Layer 11 of a small transformer language model trained on English Wikipedia (16 layers, counted from 0, width 64).
Take only the direct path to the model's output, skipping the later layers: a vector added to the residual stream pushes a token's score in proportion to its dot product with that token's output vector.

Output vectors of the tokens that the questions are about. A number n stands for (n - 500) times 0.0059.
" awards": 595,413,462,114,403,344,433,535,573,557,542,480,524,539,194,458,433,510,364,389,554,357,409,498,313,542,595,446,353,304,546,484,814,518,489,525,344,539,579,654,470,316,480,624,476,391,293,473,422,585,648,418,480,464,750,544,415,491,487,430,540,401,488,544
" buried": 574,312,582,74,503,500,407,578,355,464,460,537,734,448,177,330,505,611,482,341,438,487,607,536,223,462,544,503,322,409,587,523,710,488,669,400,121,311,680,601,441,326,608,685,468,599,613,412,451,673,576,358,479,656,617,452,241,396,584,352,448,304,391,500
" refer": 635,368,524,201,587,548,527,423,470,347,418,409,680,614,226,480,442,586,447,486,488,537,472,583,315,571,660,541,390,521,692,461,555,603,426,632,394,592,549,562,592,314,617,498,666,624,486,449,390,359,502,437,476,328,623,566,422,615,542,464,597,507,466,462
"sex": 495,559,314,125,572,383,243,453,415,434,472,472,746,679,353,405,337,505,786,508,572,604,776,585,500,373,786,559,166,353,741,397,691,581,509,683,313,439,684,496,446,375,333,433,340,351,165,514,441,595,425,368,528,336,589,690,96,667,572,578,284,247,279,504
" by": 384,410,482,276,632,445,420,531,532,361,483,535,542,509,340,540,415,417,385,462,468,386,512,417,264,427,572,519,473,500,464,467,646,382,444,518,351,460,461,484,577,382,520,649,475,650,515,463,427,632,512,478,489,487,530,523,470,523,414,492,642,492,478,522
" appearances": 560,504,506,124,319,596,511,461,468,539,342,474,500,384,222,588,488,536,479,423,449,382,472,472,336,576,588,537,333,359,707,520,755,562,526,701,413,531,576,569,572,333,374,530,428,517,351,593,494,409,705,510,493,424,615,522,437,590,524,367,627,356,389,415
" goals": 466,315,590,175,467,567,454,605,526,589,416,413,662,572,203,448,371,564,420,483,546,412,520,445,401,596,463,542,351,241,649,545,631,690,546,560,204,511,594,563,515,433,373,436,323,420,257,695,593,582,534,553,517,410,578,466,504,523,651,389,611,387,496,418
" Pld": 629,319,622,319,481,450,298,609,304,366,440,379,655,465,213,398,327,598,517,340,641,563,839,436,333,423,423,464,181,316,565,377,586,551,504,536,302,692,508,459,419,219,509,392,721,356,299,430,508,522,359,332,257,523,627,753,426,526,608,574,587,643,390,403
" money": 489,424,445,128,385,549,495,508,361,516,433,476,705,579,201,391,417,557,424,463,386,396,615,397,338,420,620,318,387,426,489,533,744,516,650,754,356,517,545,500,495,335,379,551,467,424,379,478,511,609,559,447,693,308,663,426,436,338,440,558,447,428,463,474
"Cast": 548,408,645,303,432,459,310,312,120,548,407,442,666,668,280,378,514,520,560,484,581,505,657,639,478,523,622,542,142,309,575,340,638,730,660,476,467,542,518,484,447,271,472,460,597,568,391,497,411,422,660,424,463,243,619,506,428,500,696,449,703,515,155,358
"eries": 546,643,749,105,413,303,399,574,537,382,578,524,751,403,298,348,293,603,550,530,556,570,480,549,322,348,381,446,210,484,517,326,513,668,707,641,98,275,523,656,475,381,545,312,368,481,268,509,551,675,687,513,353,456,771,582,216,497,625,517,590,673,330,473
"isted": 625,447,462,149,594,460,529,782,560,504,410,286,584,727,289,596,526,567,542,486,655,524,404,663,410,504,391,650,160,510,620,403,739,711,785,661,419,537,663,593,507,325,573,625,426,507,338,420,332,593,685,697,682,329,571,266,357,425,609,377,561,602,317,427
" follows": 578,481,555,106,462,296,467,525,426,414,260,319,470,482,210,497,548,561,696,446,640,437,624,546,457,644,617,410,355,305,621,165,704,507,333,468,327,492,511,278,559,321,509,442,427,491,555,488,441,608,715,465,273,253,449,437,443,672,441,494,603,485,320,475
" statistics": 514,464,610,143,426,606,552,508,339,441,312,489,588,378,190,445,476,683,384,476,713,468,406,282,418,609,586,450,329,441,555,440,635,569,561,598,400,524,494,516,557,427,517,617,404,331,401,539,578,449,626,346,448,431,600,400,474,550,462,391,584,410,253,579
"rative": 941,412,721,85,358,482,513,504,306,267,566,500,599,458,304,527,301,516,327,409,516,514,647,394,245,330,665,696,166,544,350,344,719,590,700,653,370,647,435,398,546,207,385,624,774,426,178,379,347,725,441,189,548,513,645,414,238,337,757,579,444,299,421,652
"es": 560,370,445,271,368,225,363,567,407,484,392,555,700,532,460,441,367,597,582,459,410,299,470,621,522,593,495,377,347,614,627,492,751,615,514,488,460,430,340,543,403,337,491,391,412,615,346,555,651,597,506,747,410,367,631,631,397,609,608,582,736,653,415,328
"elected": 417,272,553,179,586,558,408,897,544,325,248,311,763,686,321,390,433,546,472,351,599,472,323,596,362,713,476,580,22,583,722,520,424,450,731,690,76,352,564,353,373,259,533,516,631,402,483,207,294,668,492,366,374,356,701,599,290,421,625,468,624,339,379,376
" PD": 500,356,690,294,433,429,428,500,496,390,391,434,662,629,194,451,463,592,411,547,458,440,382,350,300,558,471,535,286,708,423,525,594,412,604,494,370,536,624,571,458,520,525,536,526,398,335,445,514,524,500,306,389,504,657,507,484,400,559,410,409,435,307,530
"=": 636,385,575,346,465,372,770,414,222,483,571,259,707,451,381,490,495,597,527,404,463,313,382,290,576,457,743,503,334,537,536,491,532,332,632,491,363,486,566,662,471,428,432,626,431,477,90,632,530,394,716,393,359,299,685,713,589,651,482,403,632,560,381,534
"ades": 902,290,399,194,359,424,375,646,152,400,353,543,579,556,343,373,218,744,715,429,403,378,420,452,203,474,484,524,147,614,478,473,587,633,593,459,426,435,592,517,507,181,344,640,558,354,454,396,635,534,665,450,595,512,471,453,322,404,606,190,459,362,433,521
" times": 428,547,665,138,500,385,334,549,562,509,534,396,583,620,237,407,505,512,390,531,591,412,580,306,353,399,464,757,392,392,414,341,646,388,693,457,261,387,587,430,489,465,323,542,411,206,225,528,564,464,525,534,450,395,517,648,495,445,532,599,606,404,334,454
"ount": 656,372,625,128,738,327,152,520,206,588,553,483,548,626,372,465,267,835,624,346,579,398,600,617,178,493,724,548,56,546,584,470,481,703,604,496,557,540,625,358,534,397,542,665,432,629,452,426,420,568,551,419,503,527,391,472,358,412,483,399,577,372,378,574
"ues": 754,347,386,112,399,500,480,613,410,395,311,528,721,567,390,613,459,455,431,238,557,343,353,422,546,557,523,629,208,421,520,500,807,492,738,623,207,668,679,191,633,257,420,582,396,340,299,621,483,714,641,616,344,280,500,311,437,377,412,317,775,338,335,523

Output weights of attention head 0. The head adds the sum of these rows, row i times number i of z. A number n stands for (n - 500) times 0.0017.
o0: 640,523,558,775,481,501,497,544,644,380,333,367,721,445,591,575,740,506,489,630,476,520,451,360,681,456,323,561,515,397,563,342,458,419,745,320,549,221,487,578,417,681,526,616,369,519,359,540,509,476,566,598,430,589,609,428,258,622,704,575,527,521,442,507
o1: 627,390,559,446,386,405,586,630,448,446,511,341,547,374,604,479,483,498,544,643,480,506,532,468,508,655,510,468,472,508,581,559,496,518,338,515,537,359,420,583,553,676,409,633,498,416,367,617,541,429,642,626,502,629,452,499,481,515,493,572,465,455,590,374
o2: 453,460,482,375,533,462,512,446,492,490,512,498,470,522,460,523,466,410,481,430,568,500,564,622,524,509,467,445,492,539,635,582,402,485,450,603,502,583,444,535,499,504,531,489,523,513,479,480,396,531,524,482,486,442,510,536,543,466,461,490,498,448,564,588
o3: 459,350,509,516,518,478,477,430,580,425,491,552,489,649,531,460,476,469,431,467,661,544,448,542,415,498,541,411,432,615,403,449,297,475,403,422,506,537,441,518,485,554,566,552,508,590,416,421,367,373,501,405,542,574,593,451,509,501,581,630,593,620,504,622
o4: 461,657,702,384,594,303,746,432,358,344,538,551,553,520,603,603,636,550,545,570,512,606,498,564,526,512,686,570,481,556,547,371,330,514,408,639,661,292,470,450,496,619,377,333,289,864,313,609,197,585,286,467,450,435,569,562,389,545,457,632,610,400,592,514
o5: 545,378,544,500,471,539,420,583,444,550,525,459,512,493,477,515,486,546,447,462,490,495,505,592,543,505,480,493,509,420,514,560,483,536,516,486,469,497,451,562,559,559,507,557,500,518,496,523,540,504,521,464,537,450,471,487,500,424,546,466,513,520,484,456
o6: 595,502,539,243,434,623,294,371,428,512,587,665,885,558,495,725,360,533,579,751,184,785,567,436,705,725,459,394,452,474,496,512,507,734,488,549,476,488,646,606,560,435,252,582,459,585,691,639,347,479,697,526,614,398,341,353,348,402,549,463,619,442,449,646
o7: 275,643,445,472,564,471,490,270,390,541,469,405,436,486,577,459,367,286,411,519,486,578,496,451,600,391,732,450,413,445,549,489,493,332,623,568,531,553,385,693,498,481,479,485,469,573,571,509,489,335,418,577,391,395,543,447,475,639,449,517,703,486,368,718
o8: 309,435,573,612,600,439,400,626,392,488,627,442,458,557,514,510,437,287,335,312,392,367,539,604,547,504,483,436,433,291,626,741,416,296,507,398,318,700,472,637,620,504,445,509,415,372,602,488,554,640,286,464,592,478,446,532,632,447,480,481,560,407,570,586
o9: 375,625,470,608,582,416,572,458,487,463,529,536,492,537,591,419,544,478,561,459,446,442,545,473,434,404,571,533,458,526,411,468,513,409,563,423,536,448,490,459,442,579,485,440,399,456,595,563,611,580,506,526,537,391,489,533,522,551,427,540,507,483,531,493
o10: 533,498,526,534,543,476,495,457,510,478,509,538,488,517,504,595,427,447,471,498,548,592,537,489,505,579,521,513,494,543,548,463,482,635,459,526,444,592,551,479,599,449,488,489,503,502,500,475,418,472,476,468,538,495,459,526,496,504,523,502,593,551,475,497
o11: 469,560,540,653,568,331,456,314,465,579,559,511,456,540,606,548,424,470,488,509,596,568,396,516,381,513,730,548,341,603,512,519,331,491,480,553,444,531,633,486,598,511,578,366,429,580,581,441,544,514,569,512,595,546,473,542,562,526,350,581,572,538,566,542
o12: 675,425,490,615,442,513,448,534,546,484,371,423,503,519,477,611,604,539,596,520,697,571,643,400,447,745,474,402,443,443,558,464,466,624,413,595,528,570,426,502,534,504,484,522,516,422,367,496,306,409,529,646,500,444,499,372,425,657,528,619,518,598,593,463
o13: 496,391,501,408,511,361,281,645,678,617,444,581,569,545,358,331,591,513,402,612,513,474,428,595,516,517,465,474,374,402,453,631,486,344,405,457,430,407,407,510,472,452,516,558,394,451,616,430,526,398,496,582,463,624,634,466,356,404,406,582,533,425,493,606
o14: 179,482,311,564,580,544,472,357,407,241,733,541,368,727,630,564,47,250,273,469,746,572,634,514,473,478,616,601,267,827,552,551,545,426,545,551,689,474,423,516,387,636,610,562,721,700,303,421,466,442,597,464,507,486,606,536,314,551,503,728,568,661,560,660
o15: 465,201,578,293,480,618,513,697,408,469,549,587,399,446,365,281,629,591,569,375,437,530,505,698,484,277,505,377,601,448,322,454,336,568,460,418,436,424,479,521,435,594,615,665,560,571,408,429,413,296,591,274,523,513,637,512,568,351,553,424,421,412,390,525
o16: 313,435,354,507,551,593,374,490,512,422,537,507,541,536,400,540,414,437,358,294,502,503,656,529,462,463,484,520,383,551,502,514,418,515,474,474,540,584,494,585,523,523,540,583,636,615,515,603,492,589,574,445,484,328,642,500,548,436,528,587,460,549,522,488
o17: 499,497,496,215,570,234,489,623,319,473,840,635,461,693,519,452,228,250,372,492,478,479,669,668,649,377,421,464,605,328,665,598,441,281,361,527,619,467,406,511,446,641,687,731,613,514,535,438,434,616,419,313,451,578,542,569,253,349,315,539,511,611,641,762
o18: 350,619,410,699,509,633,331,642,451,576,435,668,409,512,469,573,529,459,391,383,541,528,666,329,514,490,312,527,563,380,349,660,820,558,674,399,479,662,518,429,381,530,607,663,407,629,624,460,710,650,345,468,672,310,513,276,541,391,542,511,528,842,604,578
o19: 547,335,530,454,516,501,402,667,572,502,419,451,543,543,456,445,647,564,460,495,411,321,345,627,584,428,422,418,371,481,483,715,287,346,562,572,382,494,492,618,448,563,602,420,497,504,550,429,524,615,607,449,430,607,598,445,559,411,504,481,364,280,572,596
o20: 411,533,417,464,528,611,550,521,619,510,358,488,513,400,312,554,571,459,519,438,400,541,640,443,476,583,451,479,480,476,519,489,702,555,529,572,541,430,417,555,346,495,249,559,494,440,508,636,490,431,436,764,303,422,570,484,496,650,494,456,310,446,426,413
o21: 529,357,548,438,584,515,513,503,578,470,391,558,468,556,435,551,598,552,525,495,601,542,569,563,430,537,510,452,496,518,532,474,354,604,420,638,365,566,489,492,568,447,514,414,430,535,493,446,300,578,490,562,525,505,533,542,501,548,425,481,512,464,513,451
o22: 315,594,450,558,547,555,507,414,473,481,622,584,456,612,529,637,366,334,387,428,484,560,533,383,462,520,545,501,477,570,504,444,522,578,511,462,527,614,502,493,501,494,489,423,559,574,498,470,411,479,444,475,560,494,473,493,511,565,511,497,616,691,449,598
o23: 847,678,250,266,501,363,381,628,847,516,546,569,517,521,483,438,529,468,544,528,368,441,521,412,536,552,370,526,476,615,690,442,687,578,307,700,453,553,573,381,392,319,593,543,614,246,599,207,427,528,624,529,360,521,677,661,402,404,366,455,412,392,482,489
o24: 763,621,677,501,457,404,461,625,345,482,355,252,165,181,490,541,600,305,603,649,849,596,583,684,659,794,395,532,352,470,498,571,416,463,473,518,509,383,437,391,394,346,474,594,387,427,270,518,322,431,205,610,590,332,500,542,345,679,615,581,570,456,693,419
o25: 494,533,500,516,495,524,552,464,569,497,396,493,532,499,533,513,546,503,572,498,501,470,570,478,485,525,408,460,537,548,561,503,521,498,535,499,534,555,492,472,479,545,478,479,515,442,508,534,514,581,522,547,506,447,418,484,589,473,525,510,400,443,544,516
o26: 43,525,736,484,699,479,499,613,536,365,255,816,788,601,557,473,436,529,630,448,390,483,704,460,227,329,822,510,409,674,535,430,466,522,552,481,279,473,523,442,605,637,332,428,533,432,757,495,615,663,437,584,403,411,403,529,590,409,167,512,413,381,589,369
o27: 201,162,489,561,719,564,645,606,668,199,401,698,403,554,432,427,618,454,481,221,591,297,604,526,430,346,527,408,449,630,328,436,518,394,504,503,204,721,290,570,276,474,195,637,422,413,521,378,453,529,277,412,490,246,660,556,713,581,492,642,367,476,443,508
o28: 618,548,459,445,375,303,592,447,534,520,517,619,587,392,518,508,339,522,447,629,364,446,209,494,406,384,512,590,552,495,412,603,513,334,512,445,472,181,477,655,491,491,542,644,562,624,475,675,552,589,546,496,522,715,528,584,351,412,371,423,480,565,643,609
o29: 485,636,424,580,500,512,564,332,575,554,393,462,449,513,588,387,453,504,621,492,598,344,569,498,548,437,506,455,545,591,547,453,574,365,652,530,575,518,447,529,463,478,443,442,464,395,514,589,591,655,486,599,461,284,400,511,572,529,465,549,408,377,571,557
o30: 588,209,508,623,280,609,445,734,762,559,345,441,598,438,578,597,434,543,483,681,352,401,277,463,561,385,492,575,623,729,531,643,716,579,633,515,204,468,552,668,447,647,423,564,317,517,183,408,856,471,624,710,577,656,708,486,462,565,354,300,553,514,662,318
o31: 475,559,444,513,460,381,392,467,471,669,614,389,792,432,307,467,435,404,382,638,249,391,327,346,554,466,736,607,500,457,506,411,345,487,525,472,636,441,524,816,642,500,534,361,702,652,328,717,558,445,717,639,274,556,623,455,315,457,486,507,587,348,419,566
o32: 521,300,678,227,445,541,537,355,423,510,428,602,465,456,410,388,455,635,674,753,894,489,512,670,513,400,497,552,712,588,546,337,374,396,449,672,392,608,552,379,439,230,498,539,504,585,448,364,454,641,446,419,669,431,404,567,513,459,303,520,411,660,625,364
o33: 422,528,561,574,368,988,428,579,772,640,435,573,505,678,700,763,615,425,371,395,286,600,612,772,525,400,216,628,306,134,556,342,434,552,551,557,600,509,393,441,410,489,345,448,183,480,508,527,100,314,168,494,799,528,620,666,333,498,358,495,399,897,436,274
o34: 461,500,677,416,567,329,638,387,614,365,415,623,621,488,659,374,494,599,627,675,520,548,394,668,474,330,643,589,424,682,453,349,440,318,563,459,446,98,457,397,332,585,308,589,329,480,618,481,557,431,483,514,459,542,500,670,382,522,382,578,441,416,495,433
o35: 590,572,581,582,303,484,394,605,401,543,480,366,595,424,603,552,555,602,620,588,560,493,371,458,460,527,603,561,371,480,545,485,500,411,502,464,590,314,518,490,472,584,513,493,524,508,353,475,586,399,565,520,510,538,545,455,409,596,379,539,476,598,628,386
o36: 722,471,541,548,625,402,495,376,540,545,292,497,494,543,465,519,491,575,593,506,713,552,547,772,525,605,412,495,351,574,457,558,223,655,517,687,536,663,549,433,579,469,610,413,561,462,684,572,466,528,680,303,528,337,290,480,611,356,614,563,406,496,591,514
o37: 593,542,356,357,553,728,414,566,471,466,295,389,403,371,436,517,734,717,473,584,476,701,654,340,547,531,409,599,499,391,562,573,673,715,508,793,427,635,678,392,561,377,748,414,474,635,607,326,505,540,647,568,460,597,651,421,536,494,499,419,523,415,331,285
o38: 513,521,506,515,529,459,508,462,463,510,522,525,494,505,489,474,498,515,530,511,490,530,485,498,443,507,564,503,506,498,486,516,490,517,502,520,488,483,544,492,506,496,524,477,483,509,508,486,507,501,519,526,496,531,484,501,500,505,472,483,502,461,509,511
o39: 710,400,482,347,389,542,570,650,534,505,277,484,544,508,583,421,787,835,722,638,651,434,496,459,501,603,315,410,528,555,409,544,692,616,379,646,596,508,206,389,376,638,440,494,436,429,597,472,630,510,762,477,589,282,287,366,607,418,565,468,395,654,478,340
o40: 466,500,598,688,524,549,564,338,550,549,395,639,492,462,335,522,384,463,539,442,567,672,411,559,292,536,570,470,518,473,499,419,402,662,542,484,414,365,700,494,593,371,418,525,566,478,555,579,355,251,486,548,457,763,354,563,537,492,526,392,306,494,452,546
o41: 640,467,472,218,559,288,692,459,434,416,497,515,493,546,460,522,702,500,594,592,538,557,451,559,473,641,346,479,496,398,390,610,406,418,194,611,609,603,387,407,341,518,498,469,412,427,547,437,398,390,528,394,516,667,538,484,468,655,405,500,533,695,530,494
o42: 398,683,416,594,559,467,506,536,739,589,424,597,598,511,590,353,583,367,478,527,201,411,504,523,529,355,433,517,354,439,439,534,476,424,622,486,526,356,475,625,406,599,440,500,275,435,681,667,559,527,604,604,549,500,534,558,491,363,392,538,387,452,520,576
o43: 541,415,389,684,465,488,453,565,595,400,406,466,567,352,483,563,585,525,567,400,612,568,589,484,551,470,413,537,464,453,616,422,703,660,563,514,340,404,399,563,515,481,346,709,360,364,554,563,570,377,716,523,606,188,482,599,452,602,477,423,538,621,432,370
o44: 401,415,421,378,482,561,661,412,347,504,471,530,249,557,331,223,265,550,611,558,596,475,606,507,230,445,673,523,762,435,414,567,538,500,333,716,481,911,732,447,640,227,678,362,693,459,290,419,494,398,380,528,518,718,527,498,606,496,286,442,465,419,659,391
o45: 347,572,382,467,323,712,524,472,532,580,522,512,497,320,632,314,357,467,498,448,384,412,600,409,632,319,721,555,608,563,320,194,650,583,355,326,605,529,508,575,781,356,383,566,373,516,350,753,575,329,356,439,445,347,792,523,476,419,405,649,751,316,389,408
o46: 522,460,461,485,361,445,643,473,660,494,427,588,522,426,541,469,378,381,567,479,605,390,419,591,400,554,447,487,487,690,476,558,411,513,320,492,522,529,494,509,519,468,482,562,536,343,333,565,464,359,558,422,527,705,560,543,563,450,378,565,452,561,765,531
o47: 235,522,471,229,553,679,625,478,264,665,595,409,320,451,378,467,404,297,386,354,477,521,668,709,590,399,498,583,631,516,522,503,474,676,426,553,748,724,437,509,548,634,629,344,634,609,361,579,561,416,538,376,444,435,498,563,632,409,494,335,531,589,350,387
o48: 560,510,517,546,463,560,512,613,533,533,543,486,476,510,556,465,550,514,446,544,357,483,491,391,533,532,459,482,547,408,482,518,596,525,507,492,515,508,521,530,486,564,496,535,444,513,449,458,499,486,436,551,509,626,509,441,511,437,570,531,470,505,459,493
o49: 467,531,435,587,607,511,492,530,533,424,550,552,509,553,517,468,567,541,467,467,433,487,490,431,561,471,534,534,435,528,377,473,579,582,560,496,457,514,508,462,491,464,487,436,411,490,610,453,539,492,541,441,477,430,527,480,474,515,584,515,592,449,373,509
o50: 555,599,393,430,488,460,514,570,367,557,687,480,310,484,408,583,446,407,458,360,408,406,519,504,533,569,488,446,513,516,467,679,546,487,515,575,609,534,481,562,401,520,587,452,613,616,352,565,426,685,394,519,428,380,573,459,507,511,530,468,457,396,639,652
o51: 484,426,507,635,522,430,435,549,524,524,529,507,405,513,527,414,470,427,404,459,566,439,456,527,505,434,538,484,464,483,425,532,412,437,535,413,429,530,474,565,531,523,599,568,470,521,474,467,527,465,459,439,573,503,557,491,504,425,538,589,569,530,522,595
o52: 442,520,529,494,384,498,446,604,312,583,587,464,580,401,394,420,701,582,617,442,460,413,386,439,437,481,603,478,523,343,470,556,496,408,434,449,542,408,549,547,491,488,499,451,433,516,401,509,566,462,529,533,456,552,599,421,507,559,354,451,444,424,574,477
o53: 670,173,656,364,506,453,491,413,323,536,359,374,293,474,530,526,439,572,630,557,957,539,578,816,542,698,566,338,351,467,455,600,218,457,322,666,341,534,332,502,620,431,420,549,405,312,634,513,421,440,506,458,566,485,361,497,541,741,367,559,561,594,588,386
o54: 498,482,374,477,386,625,536,504,233,549,673,474,540,258,535,546,506,473,452,470,340,330,302,303,521,494,611,526,435,304,362,621,440,414,286,606,402,486,633,731,596,347,466,587,468,468,651,593,674,600,644,475,413,835,657,430,584,586,233,453,358,523,516,430
o55: 656,750,505,704,621,574,439,743,129,465,700,602,350,575,406,484,471,614,637,462,569,319,572,404,558,561,618,603,465,434,146,483,655,604,683,528,697,319,561,347,368,461,572,372,663,486,468,522,601,690,402,400,290,365,417,360,235,580,563,522,338,490,544,438
o56: 540,455,546,575,588,444,464,530,565,529,525,566,462,598,589,548,603,499,490,450,574,499,526,504,494,552,510,471,419,499,497,468,446,581,424,521,407,598,440,453,541,541,471,446,336,432,599,382,451,513,499,459,619,447,456,528,543,521,440,555,581,643,449,466
o57: 537,452,663,677,531,345,461,415,394,552,633,538,350,551,507,585,431,384,482,393,743,502,359,645,383,657,623,445,398,493,478,570,259,425,415,409,392,488,544,464,571,413,477,450,416,459,438,422,337,460,281,451,623,631,444,541,512,610,469,562,595,566,652,607
o58: 475,546,579,470,637,438,514,447,602,492,508,678,569,684,481,503,470,459,450,447,499,496,477,633,460,479,496,521,488,510,526,483,338,515,410,557,477,601,608,391,553,423,530,389,454,483,606,386,384,545,360,375,439,660,504,559,499,399,445,508,477,489,541,554
o59: 560,508,422,627,668,324,611,232,659,471,333,455,428,485,397,603,592,368,632,469,540,622,690,655,446,566,358,570,553,532,518,487,403,459,647,392,487,528,582,421,443,538,547,410,343,348,431,616,476,571,499,727,546,369,569,649,373,794,460,459,559,354,558,487
o60: 576,400,694,587,693,478,367,599,474,566,635,485,369,641,487,582,708,503,435,436,770,524,526,607,665,638,432,429,454,447,753,525,508,580,580,612,340,530,395,349,430,520,451,402,277,416,665,138,417,559,434,502,535,443,295,514,548,546,600,479,499,582,315,489
o61: 701,703,484,687,475,449,645,556,380,556,768,540,228,511,682,508,315,490,393,494,274,583,407,351,420,511,643,598,625,438,301,485,779,650,514,456,625,359,591,469,477,652,551,574,478,638,343,487,554,402,274,507,524,681,506,519,409,454,605,478,566,640,447,467
o62: 488,479,449,328,421,511,519,637,633,449,479,461,662,597,420,327,563,507,441,587,547,226,432,460,645,698,239,331,510,529,538,728,563,285,335,527,679,534,345,502,367,470,386,514,533,334,525,524,549,545,479,542,256,725,480,277,553,365,688,628,317,333,664,645
o63: 461,446,516,334,499,431,595,494,437,414,493,481,583,441,381,343,557,551,496,609,351,463,276,562,510,357,491,593,538,428,318,505,366,336,428,436,558,583,602,505,482,385,570,430,638,590,448,514,518,331,504,259,473,674,602,521,508,394,557,491,496,356,427,565

Each question shows a token from some text and the vector z that the head gathered there. A number n stands for (n - 500) times 0.0047.

"ist": 456,505,563,509,422,518,558,506,509,429,522,473,547,499,553,469,515,432,434,518,579,528,536,557,446,528,408,556,418,512,546,492,467,616,436,435,521,484,479,524,534,489,499,542,480,467,537,544,510,495,507,469,438,525,464,378,522,490,496,511,594,439,562,442
Which three tokens does it push up most, strongest first? "isted", "elected", " goals"

"31": 467,471,548,546,240,496,390,536,647,405,589,507,486,475,563,465,437,534,411,506,344,447,526,679,495,524,301,536,324,539,464,397,506,386,368,373,570,531,479,397,514,444,382,499,636,491,527,503,544,530,399,605,314,537,397,301,543,557,558,493,693,462,563,552
Which three tokens does it push up most, strongest first? " Pld", "elected", " refer"

" and": 521,547,472,502,475,477,435,486,478,480,463,450,488,495,450,486,448,452,502,462,524,460,476,459,502,548,485,459,508,547,459,454,523,426,503,493,457,497,498,543,562,459,485,448,527,535,520,494,544,452,449,480,507,478,499,445,445,486,481,417,500,516,634,501
Pushed down most: "sex"

" to": 492,488,495,460,398,477,470,553,514,462,551,515,511,424,493,466,481,418,400,472,576,545,501,543,437,492,507,535,439,499,545,462,475,493,482,438,473,620,518,368,644,458,437,551,635,523,477,502,498,514,428,440,455,562,596,430,468,488,513,598,504,503,409,487
Which of these tokens does it push up most? " appearances"

",": 546,561,460,511,413,470,425,491,475,499,443,474,520,535,500,511,440,488,491,489,518,427,460,529,499,536,449,462,471,551,496,437,466,392,516,555,427,491,509,534,534,457,479,481,495,507,506,430,555,473,464,497,543,484,498,486,462,500,452,439,551,531,617,474
Which of these tokens does it push up most? "ades"

" perform": 443,380,417,387,455,423,460,477,367,499,560,500,438,379,436,469,488,333,414,406,615,545,514,634,315,452,535,493,484,470,484,573,479,516,483,400,489,738,545,357,702,436,493,504,778,590,441,532,522,617,451,382,476,343,629,634,428,370,579,545,397,630,362,596
Which of these tokens does it push up most? " appearances"

" order": 547,532,500,463,500,488,466,573,470,454,537,462,537,399,637,482,553,518,422,351,622,507,531,483,581,463,499,495,511,488,468,526,523,541,520,512,361,532,507,274,629,402,386,569,560,595,491,557,472,428,495,429,501,520,583,517,392,524,446,602,439,555,356,432
Which two tokens does it push up most, strongest first? "sex", "="

" flight": 588,606,421,468,474,523,467,327,264,480,431,394,483,427,659,577,565,548,500,471,434,354,424,575,374,491,360,341,600,514,556,649,499,282,479,635,521,527,495,689,418,404,447,554,493,561,540,527,526,533,532,480,554,281,510,751,370,273,387,276,383,611,626,568
Pushed down most: "elected"

" it": 173,383,474,412,395,473,515,606,504,511,438,460,350,490,483,573,591,377,653,455,639,407,548,449,312,488,764,589,391,512,510,628,601,354,385,498,411,639,513,469,508,424,468,363,882,718,473,757,496,506,518,407,649,335,583,524,358,307,468,306,297,439,561,696
Which of these tokens does it push up most? " money"

" pro": 528,556,538,546,384,515,470,550,588,428,545,479,540,477,580,500,492,558,388,531,450,469,491,574,470,500,371,563,404,518,565,470,426,369,417,465,487,478,479,423,475,480,381,545,535,583,540,479,518,514,474,542,436,583,515,381,498,524,495,510,558,470,566,507
Pushed down most: "eries"

" the": 466,444,470,456,486,479,524,604,489,477,553,512,499,441,509,436,460,363,466,412,543,497,528,440,578,451,353,492,443,521,394,539,500,378,431,411,499,588,529,430,559,502,406,522,585,539,404,539,497,587,513,475,479,547,542,572,471,535,456,565,550,549,444,541
Which of these tokens does it push up most? "Cast"

" table": 406,379,472,438,464,411,355,623,512,583,485,506,492,425,442,450,540,337,506,477,644,549,487,545,279,498,677,671,280,603,628,541,497,389,400,454,409,728,526,381,485,487,467,508,925,753,445,588,503,609,451,404,620,423,611,501,455,335,551,616,367,437,475,581
Which two tokens does it push up most, strongest first? " money", " appearances"

"63": 563,543,524,519,381,505,457,506,512,448,514,481,528,474,578,445,460,463,399,536,482,465,499,597,458,542,344,490,444,572,609,483,404,483,459,472,499,462,477,493,498,407,475,534,448,519,543,473,540,507,487,528,400,498,431,393,501,496,478,519,596,513,575,433
Which of these tokens does it push up most? "isted"

" during": 535,522,469,503,349,515,429,567,536,467,502,435,484,542,602,518,522,523,488,444,578,433,506,516,486,458,404,595,516,488,521,533,395,412,478,438,406,460,490,405,561,432,463,594,503,588,493,492,519,541,482,549,459,488,533,501,442,490,438,503,505,570,519,510
Which two tokens does it push up most, strongest first? "=", " awards"

" by": 532,415,482,463,446,517,515,541,592,507,470,490,430,621,506,478,523,606,565,568,520,462,510,556,387,462,519,465,554,460,393,591,341,535,466,446,472,540,518,410,520,448,605,448,420,438,402,445,549,573,541,535,513,363,569,626,488,478,576,418,570,552,584,509
Which of these tokens does it push up most? " buried"

"rome": 427,508,466,470,454,501,487,482,537,518,529,580,390,565,464,502,486,463,409,443,510,445,491,528,506,472,547,473,586,471,478,666,454,377,582,460,484,357,537,316,656,381,546,464,523,592,555,503,494,498,483,553,504,408,497,485,466,609,547,558,438,590,431,578
Pushed down most: "isted"

" m": 489,517,529,546,331,517,369,490,580,453,545,516,486,484,601,498,508,514,437,492,427,427,501,601,445,498,337,561,412,530,608,468,426,403,418,467,514,434,482,416,527,422,425,588,563,617,607,522,508,525,451,589,438,499,474,374,516,555,523,512,570,514,535,513
Which two tokens does it push up most, strongest first? " awards", " Pld"

"-": 541,537,543,557,329,467,421,524,496,421,518,471,547,529,590,560,462,542,371,492,526,478,494,650,445,487,307,607,451,522,614,521,479,367,457,443,411,434,505,365,597,475,430,574,604,582,635,473,533,500,477,545,501,504,560,376,477,561,503,562,563,493,573,502
Which two tokens does it push up most, strongest first? " awards", "="

";": 553,551,494,493,402,511,439,455,488,463,494,487,531,484,470,415,441,381,445,497,543,487,483,502,502,565,380,485,430,574,582,470,510,563,482,474,524,457,474,567,541,449,504,508,446,481,534,523,539,466,440,495,430,538,457,395,524,510,479,531,625,480,598,419
Which two tokens does it push up most, strongest first? "isted", " goals"

" largest": 117,414,534,507,458,452,381,516,639,584,527,664,368,457,599,430,573,557,610,425,394,425,603,421,438,518,703,547,407,550,305,422,647,278,432,477,614,440,521,443,501,529,424,339,802,526,583,666,424,479,511,527,510,554,531,517,524,611,610,385,457,446,544,598
Which of these tokens does it push up most? "ount"

" of": 495,489,466,475,376,495,374,480,438,435,503,461,466,448,596,513,480,492,475,438,474,446,499,584,469,464,302,464,518,493,523,532,534,396,417,485,432,584,507,481,520,447,382,517,631,510,473,551,540,517,509,510,481,406,536,545,434,448,445,440,523,615,487,558
Pushed down most: "elected"